Layer 4 of a small transformer language model trained on English Wikipedia (13 layers, counted from 0, width 96).
A neuron adds its activation times its output weights to the MLP's output. To switch it off is to set its activation to zero at one token and run the rest of the model.
A neuron's activation on a vector x is SiLU(gate . x) times (in . x), where the dot is the dot product.

Input weights of the MLP neurons that the questions are about. A number n stands for n times 0.0047.
n14 gate: 41 -38 -19 11 -49 -27 17 16 15 -20 -9 -2 -16 31 59 -18 -32 -30 -3 6 8 7 -12 42 -7 17 0 24 -27 -22 7 14 15 -17 17 -48 -5 -62 -21 -4 -26 -11 -23 -52 9 7 -13 8 19 1 17 8 2 3 27 2 6 -31 21 -20 -5 10 8 0 18 13 -25 5 19 -41 16 -4 -57 10 0 29 -79 4 -22 72 -25 -39 -45 9 -4 -5 -26 2 27 29 -10 -39 17 10 -11 37
n37 gate: -16 -32 2 -60 -6 -8 -17 -4 -7 20 -12 -22 2 21 6 -12 50 -6 7 -20 27 -4 -26 30 10 12 -20 32 -14 -22 -12 2 29 -15 59 -4 26 8 5 21 55 -13 -26 35 8 -13 -49 38 -3 2 -44 -30 -36 0 -12 40 35 -36 51 -49 -16 -22 -7 -30 39 -31 -27 33 43 -34 -35 3 26 16 -51 -23 3 8 -10 22 -12 -12 -40 23 -35 0 22 5 21 7 -38 -14 1 -77 -80 14
n41 gate: -4 -5 -26 26 -8 -8 -13 -25 6 7 10 -28 -27 -22 9 -18 -50 -4 42 -30 -22 -19 -46 -18 -11 28 -25 35 24 -25 7 25 -37 -10 3 0 23 20 -31 46 7 1 0 21 -29 14 -17 -35 -28 -1 5 -32 -26 14 21 1 -11 28 0 -22 2 -38 30 51 -23 -9 8 1 16 -9 28 1 -1 9 15 -28 1 -22 -19 44 48 4 46 -28 -31 20 -17 -59 -23 -49 -20 1 -30 -26 23 11
n46 gate: -7 -15 57 35 7 26 1 -14 23 -1 -15 54 23 -5 -15 -16 -44 -20 -20 -12 -38 11 -23 -8 1 29 -35 -33 11 5 -23 2 7 15 7 2 -49 0 -12 38 -22 -1 -39 -19 -22 4 -15 12 44 29 -35 -3 1 -7 28 54 2 43 -36 11 -13 -13 30 15 19 -38 18 -32 -37 -23 -44 -5 -2 -52 -53 8 -23 0 -5 -20 -20 23 24 36 -12 -22 -42 -20 -29 -29 46 7 -5 13 2 -6
n48 gate: 43 -29 -39 -9 20 8 -3 17 -11 -31 -23 -23 -2 -1 15 12 3 15 -26 -12 4 -28 -14 -12 -22 39 -20 10 47 -26 17 6 -5 -2 10 -14 -22 -13 -15 32 22 -3 23 11 7 -14 -7 -22 -62 14 -5 37 -4 -33 5 16 -4 -28 -18 11 -70 27 -9 47 10 5 -25 5 10 -23 -9 -32 10 10 -24 10 22 -20 9 -6 20 13 -7 5 21 -9 -66 -34 15 22 -7 2 -47 -2 11 38
n56 gate: 13 20 15 6 41 -13 -38 -17 9 -33 34 -9 -1 12 6 23 48 33 24 -31 -17 0 -17 14 -28 33 0 -15 -4 -9 -14 -15 -23 5 -15 -42 -11 45 27 23 -4 27 15 42 -24 -19 36 -18 43 56 29 -24 -28 -71 7 27 1 14 -3 -2 11 12 -19 -18 -26 9 17 -30 -36 7 3 -3 26 14 17 2 14 -23 -78 27 15 7 -3 -4 0 -17 -11 -14 -17 -2 45 18 -5 -53 2 23
n92 gate: -8 3 13 -19 -14 -18 -1 28 -9 30 18 -19 -32 12 1 -38 79 64 37 -17 3 -37 6 -54 -30 -11 42 -61 12 -54 -62 11 -36 -21 17 -33 -25 21 -15 -7 28 -31 1 -12 20 11 -4 11 25 22 12 3 -31 31 26 -1 -17 1 -17 53 38 27 -30 5 12 21 -25 -27 -7 -27 21 -25 -74 28 30 -18 -59 -17 -31 -38 -9 4 -38 31 -15 7 1 43 34 4 26 1 7 -6 2 17
n102 gate: 28 -62 -39 -6 14 -36 22 -2 -23 35 -18 -13 7 -13 25 -19 -10 -1 39 27 -13 -22 26 46 -36 30 -47 41 -23 16 6 -21 12 -16 38 7 21 -19 -3 22 9 -29 -22 37 -35 -37 15 -10 -16 25 -13 -40 -33 2 -1 -5 -16 -4 32 -40 -52 -44 4 -42 -44 69 43 -17 -6 0 -5 -24 12 37 -15 -10 38 5 21 -8 2 -25 35 -16 -14 -8 -14 -36 8 36 54 -34 22 -4 -57 -8
n109 gate: 6 -22 -3 33 -5 -34 27 4 5 26 34 -3 -6 -27 24 10 -38 31 33 -3 -33 -18 -53 -41 11 29 -2 1 34 46 -1 -12 4 -22 -34 11 26 -32 -54 30 -8 11 -14 -27 -22 -58 -13 6 21 11 -82 25 2 -46 -5 28 41 20 -34 -44 -32 8 -34 -24 -6 2 36 0 0 -26 29 -2 10 -26 8 -27 10 31 8 -11 -13 -26 -21 -9 -20 -21 6 -21 -41 12 6 -34 -5 -23 -50 22
n132 gate: 19 -34 -32 22 1 32 7 17 -10 -14 -41 25 -47 14 18 16 -22 1 -5 -23 -15 16 31 -1 18 7 23 -12 -41 -30 8 -10 15 34 -23 8 -1 -26 3 -26 31 -16 -12 31 -20 -48 -2 13 44 19 3 -16 20 -4 -40 42 -8 -11 15 5 -31 -29 -11 -57 49 -10 -25 0 -24 -7 -29 -25 -20 -8 -29 -3 14 4 -8 54 13 -75 32 -1 -21 34 0 -16 52 23 25 16 20 -44 -12 -57
n136 gate: -19 23 -21 22 10 1 39 -23 -2 60 -18 -8 17 -25 3 -17 -7 12 -10 -13 -9 -36 -31 -6 -20 18 24 -14 -35 -2 -10 14 20 10 15 1 29 -17 -5 18 -25 21 -38 -14 24 15 1 -5 -28 -8 10 18 30 -14 42 18 -16 -9 45 -4 -5 16 -5 3 -4 42 -3 16 -2 -15 -7 -7 7 -19 5 37 -17 16 -5 -17 -2 28 5 8 -2 -28 6 5 -10 -28 9 -34 1 31 3 18
n172 gate: 2 22 28 15 67 -34 -17 10 8 -11 -16 -4 -3 5 15 34 38 -7 94 -37 -7 -28 -15 -7 6 -49 14 -16 12 12 23 13 2 -3 30 8 30 30 22 -10 17 -16 -27 15 -5 -25 67 -45 8 -9 13 15 -3 18 -2 5 -13 40 -24 -6 -8 -16 17 13 -39 30 18 -4 -35 -45 41 13 -15 9 -37 -24 -2 19 2 -14 37 40 4 -20 -3 19 33 -34 -35 -8 68 21 -17 29 -15 43
n14 in: 45 -19 1 36 12 -50 -19 17 21 38 -24 2 31 -39 -18 25 7 -4 4 25 -14 -12 2 25 -22 -28 21 -11 11 -9 -49 6 -22 26 -2 -44 -37 -21 9 1 29 -3 -30 28 -36 -38 -15 0 -11 25 38 -4 12 31 10 -10 -12 17 -49 16 -19 15 -6 -7 -32 13 -59 -3 8 -25 57 -9 -7 -26 9 -31 -44 16 22 35 15 13 -47 -15 -53 49 15 12 25 38 10 -23 -25 12 -5 8
n37 in: 40 -45 -35 -34 32 -7 12 -43 -20 4 -15 -10 10 1 54 29 42 -34 11 13 -20 8 -3 3 -4 57 -39 15 -14 -7 5 -22 12 -10 15 4 19 -27 38 37 14 -22 21 -15 -1 -37 -3 -6 -11 -17 -25 5 -49 -16 -10 21 12 7 -29 -52 -80 -47 18 -29 16 -36 58 44 20 20 -18 -19 33 12 3 4 19 -21 25 17 26 -4 -12 0 -33 4 -37 13 -1 23 -7 -24 -31 -11 -23 -19
n41 in: 2 17 -11 17 41 -13 -21 -19 3 -3 -7 26 -5 -4 15 -28 -40 14 0 -18 7 26 -2 8 -38 39 12 29 51 -20 47 22 -3 10 -14 -1 84 -8 -44 26 -13 9 13 9 -38 40 -6 -32 -7 26 3 -54 14 2 -17 -10 -44 18 -3 -8 -42 11 11 4 -7 -12 7 28 27 -23 16 -22 8 7 -21 -33 42 -11 -38 16 -4 36 -16 10 -3 30 18 20 -41 6 7 7 -19 -11 0 8
n46 in: 53 -8 51 -13 -45 12 12 -18 -39 4 -11 8 23 0 5 14 -51 -16 -11 -15 5 -17 -20 11 -28 27 8 21 17 31 -4 33 14 5 4 -8 -34 0 -20 6 -11 -9 -2 -44 25 19 -44 16 24 33 -29 -1 -13 -26 54 -26 39 34 -27 -4 -44 -10 0 -30 23 2 -3 -9 -19 -70 -11 -3 -26 -22 -5 36 -10 -39 30 -34 -51 -5 -20 28 16 1 -42 28 5 3 24 -7 4 15 14 -12
n48 in: -56 9 6 32 13 15 27 1 19 7 69 65 2 -10 -7 -7 0 8 -5 25 10 7 23 12 23 9 -3 5 -12 10 6 2 30 48 -40 41 -10 -15 10 -52 13 8 -20 -39 1 28 -3 64 7 28 12 -37 38 -1 -12 33 14 -3 -33 11 54 10 -10 22 -13 3 12 -5 14 -7 -38 16 -21 3 19 -24 27 24 -9 -17 -38 8 -5 -45 17 30 60 -2 -3 -14 5 26 14 -11 6 -27
n56 in: 0 8 34 -3 -1 41 34 34 2 6 33 1 6 9 -50 34 11 12 -4 -3 27 1 -28 5 43 -48 4 -16 -9 -4 -9 -10 28 12 -24 57 -55 -20 -17 -9 6 21 -67 -46 33 3 26 3 30 -27 -19 -11 -2 44 21 19 22 -41 15 10 8 12 16 23 12 19 13 27 -25 -34 15 26 -19 -25 -5 -4 -26 1 8 -39 11 -16 14 -25 39 1 19 15 19 20 -14 -32 8 -11 -28 10
n92 in: -5 6 18 16 51 -43 39 -17 -2 -53 9 5 -17 7 -28 -6 6 -25 -39 -37 -4 10 10 8 -6 -21 -7 16 -22 -29 -8 15 30 12 36 35 -38 10 17 11 -10 -25 38 4 26 -31 53 9 -33 -43 1 -5 43 -8 -34 5 6 -44 10 -15 -52 25 5 31 33 -4 3 6 32 21 -36 19 55 -19 0 -33 55 -9 -1 -11 -29 -5 7 -47 29 39 -21 9 2 15 37 -17 53 11 -7 -15
n102 in: -20 -13 38 -4 -33 28 27 -1 -24 -15 30 -27 16 20 5 -33 -64 21 -10 11 17 45 -25 -2 -17 -26 30 13 -47 -51 14 -27 -23 -4 -9 10 10 -38 14 42 -26 -3 -56 -39 49 -16 -35 8 57 -37 7 -27 22 10 -43 13 -16 -22 22 20 -14 -15 55 -5 -20 -6 9 2 -13 11 -1 -2 -9 30 39 34 -22 35 -10 21 -9 19 -16 20 -20 -20 -4 7 -26 33 41 42 -21 0 -16 -33
n109 in: -14 10 11 -34 -20 44 19 -27 36 -5 -3 11 3 3 -22 64 -1 -1 15 43 4 10 4 -10 -3 -1 -21 -22 -15 2 29 -26 -44 32 9 27 -28 22 8 -52 17 17 -48 5 14 54 -16 27 -26 0 36 -14 2 21 35 14 10 -32 -48 8 26 11 7 1 0 13 -9 28 6 34 -17 42 0 3 33 18 15 -12 -4 -26 18 23 20 -31 -1 -41 -29 17 -5 -21 -36 -25 -16 57 5 -48
n132 in: 36 -28 -48 25 11 -19 17 -1 25 30 44 -2 -26 -25 22 9 -17 -7 30 1 -40 22 9 -9 10 43 12 -16 -12 -19 -15 14 -5 6 5 31 2 -11 -19 8 7 -16 -50 1 -30 -12 6 0 15 21 -26 -7 -4 -31 -8 49 -16 21 4 -11 -37 -55 -3 -57 38 -46 17 7 -11 -62 -1 -69 -6 6 9 4 17 24 3 28 51 -33 21 31 -71 38 -5 -22 47 23 12 0 40 -33 -18 -27
n136 in: -44 -25 -17 -17 -22 14 -23 31 9 17 -3 20 3 1 -5 26 -12 15 1 20 2 18 24 25 30 -27 4 -34 35 -34 5 2 -9 14 -36 -11 -22 3 49 -24 25 25 32 11 14 6 -18 33 12 18 5 -25 24 40 -33 -1 11 0 -4 -24 42 -33 -7 32 -11 8 5 0 -22 8 -14 36 -19 -15 -15 1 15 -20 -17 12 -9 -26 8 42 0 16 -13 -18 -1 -19 2 41 -3 -12 24 -23
n172 in: 2 4 1 -1 26 -35 -2 -16 23 -3 1 26 -1 55 -31 -28 4 -23 3 -24 45 24 51 4 -44 -26 -26 -22 4 -26 -6 10 33 15 37 46 40 50 25 -7 14 13 -1 -12 24 19 34 10 19 37 28 -18 -14 10 -3 -16 22 -2 -20 47 11 48 -26 15 -25 50 22 -38 -54 -12 -2 5 28 -15 -11 1 28 -21 4 -15 5 -21 14 -40 23 59 -39 26 12 -23 28 25 -8 -9 3 26

Output weights of the MLP neurons that the questions are about. A number n stands for n times 0.0068.
n14: -12 24 -13 -45 -11 -11 5 -16 -5 -13 -3 -21 17 6 24 -2 -10 -1 -2 0 -7 -3 4 -27 -14 3 -19 -20 25 26 43 -5 6 1 11 15 15 -2 -22 -28 -18 -25 8 -22 2 24 20 11 4 10 -15 4 6 -20 -30 9 42 -10 19 15 -8 -38 1 -11 -7 -3 40 27 7 6 -31 -10 2 19 -4 -5 -2 -41 -7 10 5 -9 6 9 42 -10 -3 -11 -23 20 -1 -6 1 18 -5 -4
n37: 0 -14 7 13 -2 22 -2 -4 -23 -16 35 -58 -36 5 33 -16 10 -26 10 2 12 -16 -28 21 -16 7 -5 -9 -14 28 -16 2 -11 11 52 -7 -7 -6 -12 8 23 6 32 28 -3 23 19 -18 -26 -24 6 -14 -8 -5 16 -18 33 3 13 -4 21 16 -8 5 -21 3 -16 9 19 -5 -1 3 -17 -16 3 -10 6 12 -16 -21 6 -5 19 -16 -8 -9 9 16 11 1 18 -10 -1 11 -18 -36
n41: 3 -17 -5 7 -31 -7 11 8 0 -8 16 27 -14 31 1 30 14 -2 6 2 -5 -7 24 -11 7 -11 14 2 0 22 -1 -10 22 -8 2 13 -26 -5 13 -14 16 -10 6 -2 16 2 8 25 16 9 23 3 6 9 -12 -5 11 -11 0 29 -4 14 -10 -25 15 -14 -16 -14 -31 24 -15 -9 -13 3 0 9 3 8 3 -4 0 -13 -2 15 32 -30 17 58 19 37 -11 10 12 -8 15 -8
n46: 6 3 25 27 -5 24 1 -3 10 -37 -17 16 14 14 5 26 -13 11 -8 10 -19 16 0 -27 -16 17 5 -19 2 5 -12 0 -10 12 -16 30 -32 -18 23 -12 10 12 -11 23 -15 -27 1 -2 33 26 7 -31 -9 -10 -7 15 19 28 -17 -10 -1 20 -9 56 -4 -8 -8 1 10 10 21 -32 -1 -11 -18 -23 -2 12 -28 -9 19 16 16 14 -34 -19 -12 -12 -9 -13 -3 3 -19 -2 14 17
n48: -8 14 12 -6 -41 -15 9 -9 26 18 -27 -16 -20 25 -14 -15 10 6 17 8 5 15 -3 7 -8 12 -17 11 -24 -1 -23 26 20 -16 1 2 9 13 10 -28 -10 -38 -37 15 3 -21 -7 -9 29 -5 -1 -9 3 -23 22 -4 13 5 -1 16 5 -16 46 -9 -13 -12 15 -12 -10 2 22 15 -10 -9 10 -45 -15 -4 -33 3 -6 -16 2 4 -30 4 11 1 18 9 9 12 20 2 1 -19
n56: 10 5 -1 -9 26 -16 -13 -1 34 9 15 -30 10 -22 -29 -7 40 -9 3 26 -15 -14 6 -9 -1 4 8 -6 -7 -15 -14 19 -14 9 13 -19 7 17 23 6 -2 -15 21 -24 4 -16 -22 -7 -1 10 22 -15 1 -34 24 -4 -6 -14 3 1 19 6 0 -7 -3 -18 13 7 1 22 5 -8 13 15 18 -27 -11 10 -22 22 12 7 3 0 0 5 17 -24 -32 9 13 48 7 0 -29 25
n92: -17 -16 34 3 -19 25 32 23 -44 -11 6 10 -11 -16 -22 -8 4 11 -13 -16 8 -3 -26 -1 -8 -21 36 9 12 -3 -52 9 -22 -2 -21 8 -28 14 3 18 18 6 20 -3 14 -20 15 -2 -19 -4 -23 7 -4 1 18 21 23 3 -16 -11 38 2 -1 1 -1 -3 -38 -11 23 -6 29 6 -14 -11 14 5 -21 5 -17 -3 15 -1 -16 -10 -1 4 -26 27 30 26 11 -19 25 18 21 10
n102: -27 2 -4 -35 33 14 10 27 -8 -21 3 -1 -51 8 -25 7 -8 -2 -7 40 -12 -7 -23 -2 -17 -6 -5 -11 20 -16 29 -12 -28 26 -7 -4 2 19 10 6 5 29 -2 7 28 -2 -32 34 0 6 9 -10 5 -11 -47 25 30 6 -22 -23 -8 34 7 13 6 14 -15 12 3 26 11 -23 -9 -1 9 -10 14 -10 0 19 5 8 9 14 0 2 43 47 -3 -9 -15 22 -19 -3 18 14
n109: 2 -11 -7 7 -20 -44 -22 5 -1 9 -4 -4 11 -26 34 12 0 7 4 -1 -7 -2 16 -10 -12 23 -2 -1 -4 -43 -2 -3 -16 0 -23 -22 3 1 -1 -12 4 -5 17 9 20 -8 23 -5 -1 12 -6 43 -20 2 -2 3 3 21 31 6 -42 15 -2 -14 -2 -2 -30 29 24 2 37 0 22 -18 -9 10 -10 22 18 12 19 4 3 0 -1 -6 8 -4 27 9 13 -1 3 -17 9 2
n132: -2 -42 -22 7 -3 30 -19 21 5 -8 -5 23 7 -5 3 9 12 -4 -14 10 11 8 -1 19 2 -33 6 15 -13 16 -13 5 -16 4 -13 -7 -13 -7 -11 11 -17 39 29 -1 -6 -16 -5 15 -17 -26 -6 -25 -21 -2 -6 6 30 22 -1 -31 -11 35 -51 -6 7 14 3 -3 7 43 0 12 28 2 25 11 -7 3 7 -14 1 35 11 -15 26 -15 -6 -20 -7 9 13 -19 -12 4 -13 -4
n136: 4 -8 6 -4 -4 10 -6 -5 4 -23 11 1 -49 26 -10 -15 1 -7 6 -12 -2 1 7 24 -15 18 -8 4 -3 12 4 -7 -4 -2 12 -5 -15 14 -4 6 14 -34 -2 13 -5 1 -2 12 -16 -5 -6 6 -21 5 -5 3 -22 1 -4 -9 15 -9 7 -10 21 -10 7 3 -6 15 14 6 10 12 1 -37 -15 -16 -5 -5 15 -94 2 15 -1 4 -8 25 -9 21 -8 -3 -1 -12 4 9
n172: 1 3 -18 11 -21 5 -11 -5 -11 -15 4 1 11 -29 -17 -26 17 -9 -12 44 -14 -15 -38 23 -19 39 -3 3 9 -7 -23 -21 -29 2 15 31 -1 -2 11 -18 -2 14 23 10 -6 9 -10 9 12 29 8 12 11 -16 -3 -9 -9 -23 -14 22 52 14 -17 -10 -9 -49 -41 1 9 19 4 -1 -5 -24 8 -1 5 13 -10 -7 0 -2 9 -9 8 17 10 5 21 4 -21 10 6 14 -22 -21

Each question names a token from some text and the token that comes next. It shows the vector x that enters the MLP there. A number n stands for n times 0.05.

Then comes g, the gradient of the next token's log-probability with respect to the MLP's output, scaled to length 1. A neuron's effect is roughly proportional to its activation times (output weights . g). A number n stands for n times 0.004.

"ad", then "e"
x: 4 15 -23 -2 1 -13 -10 -38 -12 -2 26 15 -20 22 25 17 -13 14 8 24 -12 -1 -14 -11 25 -5 32 9 9 4 21 -15 -21 5 -12 -4 28 -15 29 10 -12 5 -19 -10 1 26 9 -30 23 19 -1 -3 26 -1 -16 -1 6 0 6 40 38 41 -6 -10 -15 -18 -3 -10 37 2 -26 -17 -5 6 17 20 -8 -33 0 39 17 -2 14 -2 3 18 -16 -4 1 -48 -4 12 -18 22 21 0
g: -36 69 20 30 -12 16 -60 8 48 -57 41 40 -11 -31 -21 13 -41 6 10 20 0 -24 -22 9 -1 -29 22 36 -36 4 46 -17 42 -41 -1 -3 28 5 -13 -31 -45 1 -9 27 2 5 4 -3 21 -12 40 -4 30 -3 5 43 30 -17 -27 -26 3 20 27 -47 1 10 -28 -3 12 -3 -52 5 -29 28 -9 15 -15 -21 14 -4 2 11 7 -21 -18 7 4 26 9 28 -21 26 -7 -23 -15 -26
Which neuron, switched off, lowers the next token's probability most? n41

"ur", then " "
x: 5 18 -19 0 0 9 31 29 -5 25 0 0 13 38 39 -1 -6 -3 -35 14 3 16 17 -6 -2 11 -31 -6 -13 -20 21 3 38 11 -19 -12 10 -31 3 -38 21 6 7 -5 -11 -4 17 29 26 -42 4 1 5 29 -36 -17 7 3 -18 3 2 13 12 -4 11 8 15 15 -7 53 -5 19 33 -10 -18 -29 6 22 5 20 7 -9 19 -6 -8 -22 -12 -6 48 1 -17 -10 8 0 16 25
g: -21 13 36 2 -9 -19 -34 -4 0 4 35 6 -16 -4 -9 2 62 7 -13 8 25 8 3 8 54 11 -6 -40 60 10 20 -9 5 10 -35 -4 -8 -29 16 -14 18 -26 0 32 6 -11 8 -22 42 10 17 12 36 43 -9 -43 -16 -37 28 -22 46 -40 -1 11 -5 12 -2 -35 7 -42 -53 -52 -2 -23 -11 2 -2 -4 -15 30 -11 18 -8 -20 56 49 13 1 36 -17 -39 -45 -21 -3 -2 -36
Which neuron, switched off, lowers the next token's probability most? n132

" th", then "is"
x: -16 20 -4 7 -33 20 -2 -23 0 -13 -6 13 30 -25 48 1 11 -12 -8 -8 7 0 11 -6 11 4 60 -1 11 2 3 -15 22 12 23 -8 -2 -11 -23 -4 -8 6 19 -23 -10 1 4 14 -1 -27 -56 30 17 2 -18 18 -19 -12 16 17 27 10 8 25 -2 0 17 -9 -2 13 -24 15 19 -2 -15 20 17 10 10 0 18 19 46 0 -22 -6 -4 -34 -2 -6 -19 29 13 15 11 -1
g: -8 17 22 39 -7 10 22 -21 -21 5 54 27 -15 3 24 -44 5 -3 -36 2 -7 -33 -80 -8 1 -27 -2 16 -2 -25 -11 19 22 -10 -17 28 19 12 -40 21 31 2 -24 5 15 19 -27 34 -31 -17 -35 -12 -6 -11 3 -18 -25 25 38 -1 23 -5 -39 -24 31 -29 46 9 17 -12 13 -25 6 1 -34 8 23 -36 -4 32 -49 24 -46 -2 27 -40 26 2 9 -25 11 -10 28 -7 21 68
Which neuron, switched off, lowers the next token's probability most? n46

" it", then "s"
x: -7 -17 30 25 0 18 -16 -10 0 -26 4 4 8 -17 6 -2 12 -11 -2 -4 19 4 44 3 -5 -8 18 17 26 1 -28 2 -26 2 -4 -1 9 -28 1 24 -3 -4 31 4 1 -6 9 -7 8 19 -56 19 24 2 -21 4 -33 -34 7 -23 2 15 35 4 -15 4 42 -4 -30 -1 -15 4 -1 -3 -11 -9 0 17 6 32 -11 24 3 10 -14 -4 -40 -47 29 3 9 -11 19 1 -13 -4
g: -7 -27 1 6 -5 51 0 -34 -46 -10 21 37 45 15 -10 20 -2 -27 -51 24 57 5 -4 -48 -16 6 -6 2 -6 16 16 -10 58 -9 21 -6 -35 -30 -13 31 -12 -22 25 -52 -26 4 -20 8 29 -3 -8 17 15 -9 29 -7 -39 49 -51 0 -12 2 32 1 22 -28 2 -19 -27 18 28 31 16 31 -29 3 -50 4 -28 -4 24 -10 -13 49 6 9 5 37 2 20 -14 30 17 39 -5 -22
Which neuron, switched off, lowers the next token's probability most? n109

"en", then "on"
x: -32 -3 7 -4 0 29 0 1 -8 34 19 11 -5 -13 -63 6 -23 9 -3 10 21 11 2 -5 7 3 7 -37 33 0 -9 -6 -15 18 18 -15 15 14 4 -24 -49 3 -18 21 -21 -14 7 -18 -9 22 6 -8 -7 8 -39 -19 0 -15 8 10 10 -9 8 12 -24 -8 3 -3 -4 -8 16 3 12 -7 20 -22 -10 29 -11 26 -41 23 -9 -19 6 4 11 -11 30 -17 -4 23 17 -1 7 23
g: -8 -28 -8 0 26 3 -12 -26 22 -23 49 -11 27 9 6 -8 2 16 2 -49 -26 -14 40 25 14 -11 23 32 -13 -13 -10 -20 -19 5 8 49 34 1 -12 16 -18 2 9 3 8 33 -24 18 -2 3 -20 -41 -4 45 1 -15 50 -65 -50 -12 -14 -13 -15 -7 -3 2 -20 95 -10 5 -38 9 7 18 4 19 17 -32 60 -12 2 -9 -30 -23 -8 -40 35 -30 3 -41 30 26 -1 14 -8 19
Which neuron, switched off, lowers the next token's probability most? n48

" P", then "ro"
x: 8 9 0 5 51 -10 5 3 14 1 -2 11 46 -33 3 -7 -24 -4 -2 18 6 -22 9 -12 2 2 -14 -31 51 9 1 5 15 0 5 -7 26 -25 -7 16 -38 21 22 -15 -13 8 -6 -4 9 0 -6 15 -17 -21 -8 -17 13 -1 6 19 -10 -5 -15 12 14 9 8 12 12 18 -43 9 23 8 13 30 -1 12 11 -17 -32 35 10 18 -1 19 -30 -21 2 15 3 -5 -18 24 -28 6
g: 27 4 1 -16 30 -44 -21 -9 32 -25 -32 -41 3 -41 -19 39 -44 -12 -54 -46 30 -26 -23 1 0 16 9 -6 1 -18 5 -24 51 -16 42 -19 10 24 -34 14 4 -22 6 -15 8 9 32 28 10 -32 -28 37 30 -4 38 31 23 -24 10 -9 7 -26 13 -17 -29 -12 29 -4 -12 0 5 -10 -25 -4 -38 36 -14 -37 -11 2 -1 1 75 -12 11 38 -28 6 3 31 9 -23 53 15 -14 -27
Which neuron, switched off, raises the next token's probability most? n46

"ge", then "."
x: 3 -20 -6 11 -2 4 -17 -10 13 9 6 -20 -31 17 -9 -6 39 -10 19 7 -6 10 5 16 15 5 13 -5 5 -27 -9 -11 -31 4 -6 20 51 -23 5 -10 -27 5 -9 25 -16 -19 8 3 1 19 6 7 9 3 -35 32 -7 13 -26 -2 16 -5 20 21 24 3 8 -4 32 6 -43 -16 24 -21 2 13 3 40 -19 4 -3 1 2 -25 17 12 53 -36 -34 -42 -1 -1 -11 2 -7 14
g: -6 14 4 7 -16 6 12 -25 29 -2 -13 31 -33 38 -1 30 -41 39 8 28 -27 32 -31 16 12 -60 1 -33 -9 -3 43 42 2 -9 6 -26 -35 -12 -9 -27 13 0 -39 25 -28 18 -16 33 -11 30 -8 24 -9 -35 41 23 -43 45 -30 36 7 24 -3 40 0 24 9 18 31 1 28 7 -3 -35 12 29 -29 -15 14 29 -23 28 13 -13 16 0 45 -17 48 16 5 -24 15 -60 -19 -12
Which neuron, switched off, lowers the next token's probability most? n56

"er", then "c"
x: -1 -5 -12 -1 26 -8 17 -24 -10 29 -2 -6 3 -4 -3 15 11 2 0 -1 1 0 46 11 19 8 -5 4 16 -4 7 -7 16 -5 -5 14 17 -8 24 -29 -14 5 -13 -2 -28 6 13 3 -17 8 -3 6 13 21 -25 3 -12 7 18 15 -15 -16 -27 62 -9 3 5 8 39 17 12 7 7 -22 -13 -4 -7 1 -14 44 21 -47 -57 -4 -26 -19 -42 4 -16 -5 -11 -6 -19 -19 -22 31
g: 14 -16 16 2 6 -17 -20 -19 -26 22 -10 36 5 18 8 -3 28 -4 20 7 41 33 49 12 28 -8 22 -16 -54 -7 25 -18 55 -42 -24 -51 43 -13 -8 21 -11 7 -17 25 32 -13 51 -9 64 -18 24 -29 -30 48 -11 19 0 14 9 -24 12 -12 20 5 -24 -8 -5 -34 -21 -42 -4 60 3 -14 21 -2 30 28 -11 9 -8 -5 -31 26 -9 -2 -11 21 -26 45 0 23 -5 15 10 -55
Which neuron, switched off, lowers the next token's probability most? n102

"ing", then " his"
x: 7 -20 -10 10 -35 -15 -5 -5 14 -28 37 -1 4 -26 21 -9 -3 35 1 12 32 0 -22 -3 -19 4 -13 -9 21 18 -19 -43 13 11 3 -16 20 -31 21 26 -4 6 -4 -28 -23 19 2 26 27 1 -21 -10 -5 28 -12 37 -16 13 2 -1 9 7 9 33 -8 7 19 4 -15 -12 -15 -20 72 -1 6 -21 4 -16 1 16 11 15 -9 -3 5 -19 11 3 -27 38 13 -7 3 -6 -14 0
g: 13 15 45 -15 22 19 1 -14 -14 16 -9 -7 8 -16 11 -16 53 -25 -11 32 -30 42 -22 -40 -7 0 -37 -16 -21 -6 33 14 -22 -14 36 -17 69 23 -4 17 -17 -27 2 -24 4 40 -10 -8 -33 -74 -18 -24 -42 15 0 25 -10 35 14 12 32 47 44 4 17 -7 -40 -4 15 12 28 -8 40 -20 -29 -16 -2 -1 -33 -41 16 -22 2 -44 -39 -22 31 18 -13 2 -23 -24 6 16 12 -2
Which neuron, switched off, lowers the next token's probability most? n102

" of", then " 1"
x: 3 -36 22 2 24 9 -35 37 -16 4 -4 -4 -10 -10 0 -10 -9 -15 29 11 10 28 7 -7 -3 20 -27 5 19 -2 25 -12 1 2 13 11 12 -20 18 -5 23 -3 -21 -41 -8 15 -12 12 11 24 -20 4 25 21 -20 -30 -4 44 2 -29 -8 1 13 10 -12 -4 30 -6 15 -1 -13 -35 -4 -17 7 -24 21 10 21 30 -10 1 2 -5 -6 -13 -5 -15 -52 30 -21 -10 3 6 14 -5
g: 22 -20 -32 -6 -19 -8 61 -1 20 -30 12 9 32 65 -17 34 30 4 -24 8 36 -11 22 24 34 -24 -67 -17 -20 -28 5 -8 40 14 -40 43 -12 0 -6 -3 -4 2 32 38 -30 12 25 -12 27 8 -9 -26 -21 17 4 27 14 -25 26 39 -10 -33 11 -15 -63 16 -24 -26 -18 33 7 1 -33 10 -15 -18 -19 37 24 13 -36 5 -7 6 5 -8 -25 1 -9 -18 -22 62 -23 17 -21 10
Which neuron, switched off, lowers the next token's probability most? n41

" h", then "im"
x: -12 -11 -5 8 -11 11 -28 -1 -1 -20 -21 -10 27 -21 21 -13 4 3 14 34 12 -4 17 8 -18 6 29 18 27 -5 14 1 13 24 -18 1 15 -24 -29 16 -22 -5 -5 4 -11 -8 -1 19 -5 -21 -59 15 -6 24 25 -6 -3 -3 11 11 -8 46 -10 40 -8 9 -7 -4 12 2 -4 -28 -11 -11 -29 1 1 27 4 -7 -8 15 -3 -18 0 -4 -11 -55 2 -31 -12 -3 -14 2 3 -7
g: 15 5 46 7 -38 37 40 3 3 17 -32 -34 21 7 10 6 -32 -4 12 24 10 31 -39 2 57 17 -53 41 -43 9 -35 24 10 31 38 21 3 -18 3 15 -16 -2 -15 -26 0 21 -55 15 -35 -34 9 5 -2 4 38 14 -17 13 21 -12 0 -6 17 -13 22 31 -18 3 -23 26 2 -28 -8 -11 6 56 -5 45 -11 -20 -6 6 39 13 28 -48 -32 7 -31 -21 -17 17 -48 -1 -51 -4
Which neuron, switched off, lowers the next token's probability most? n109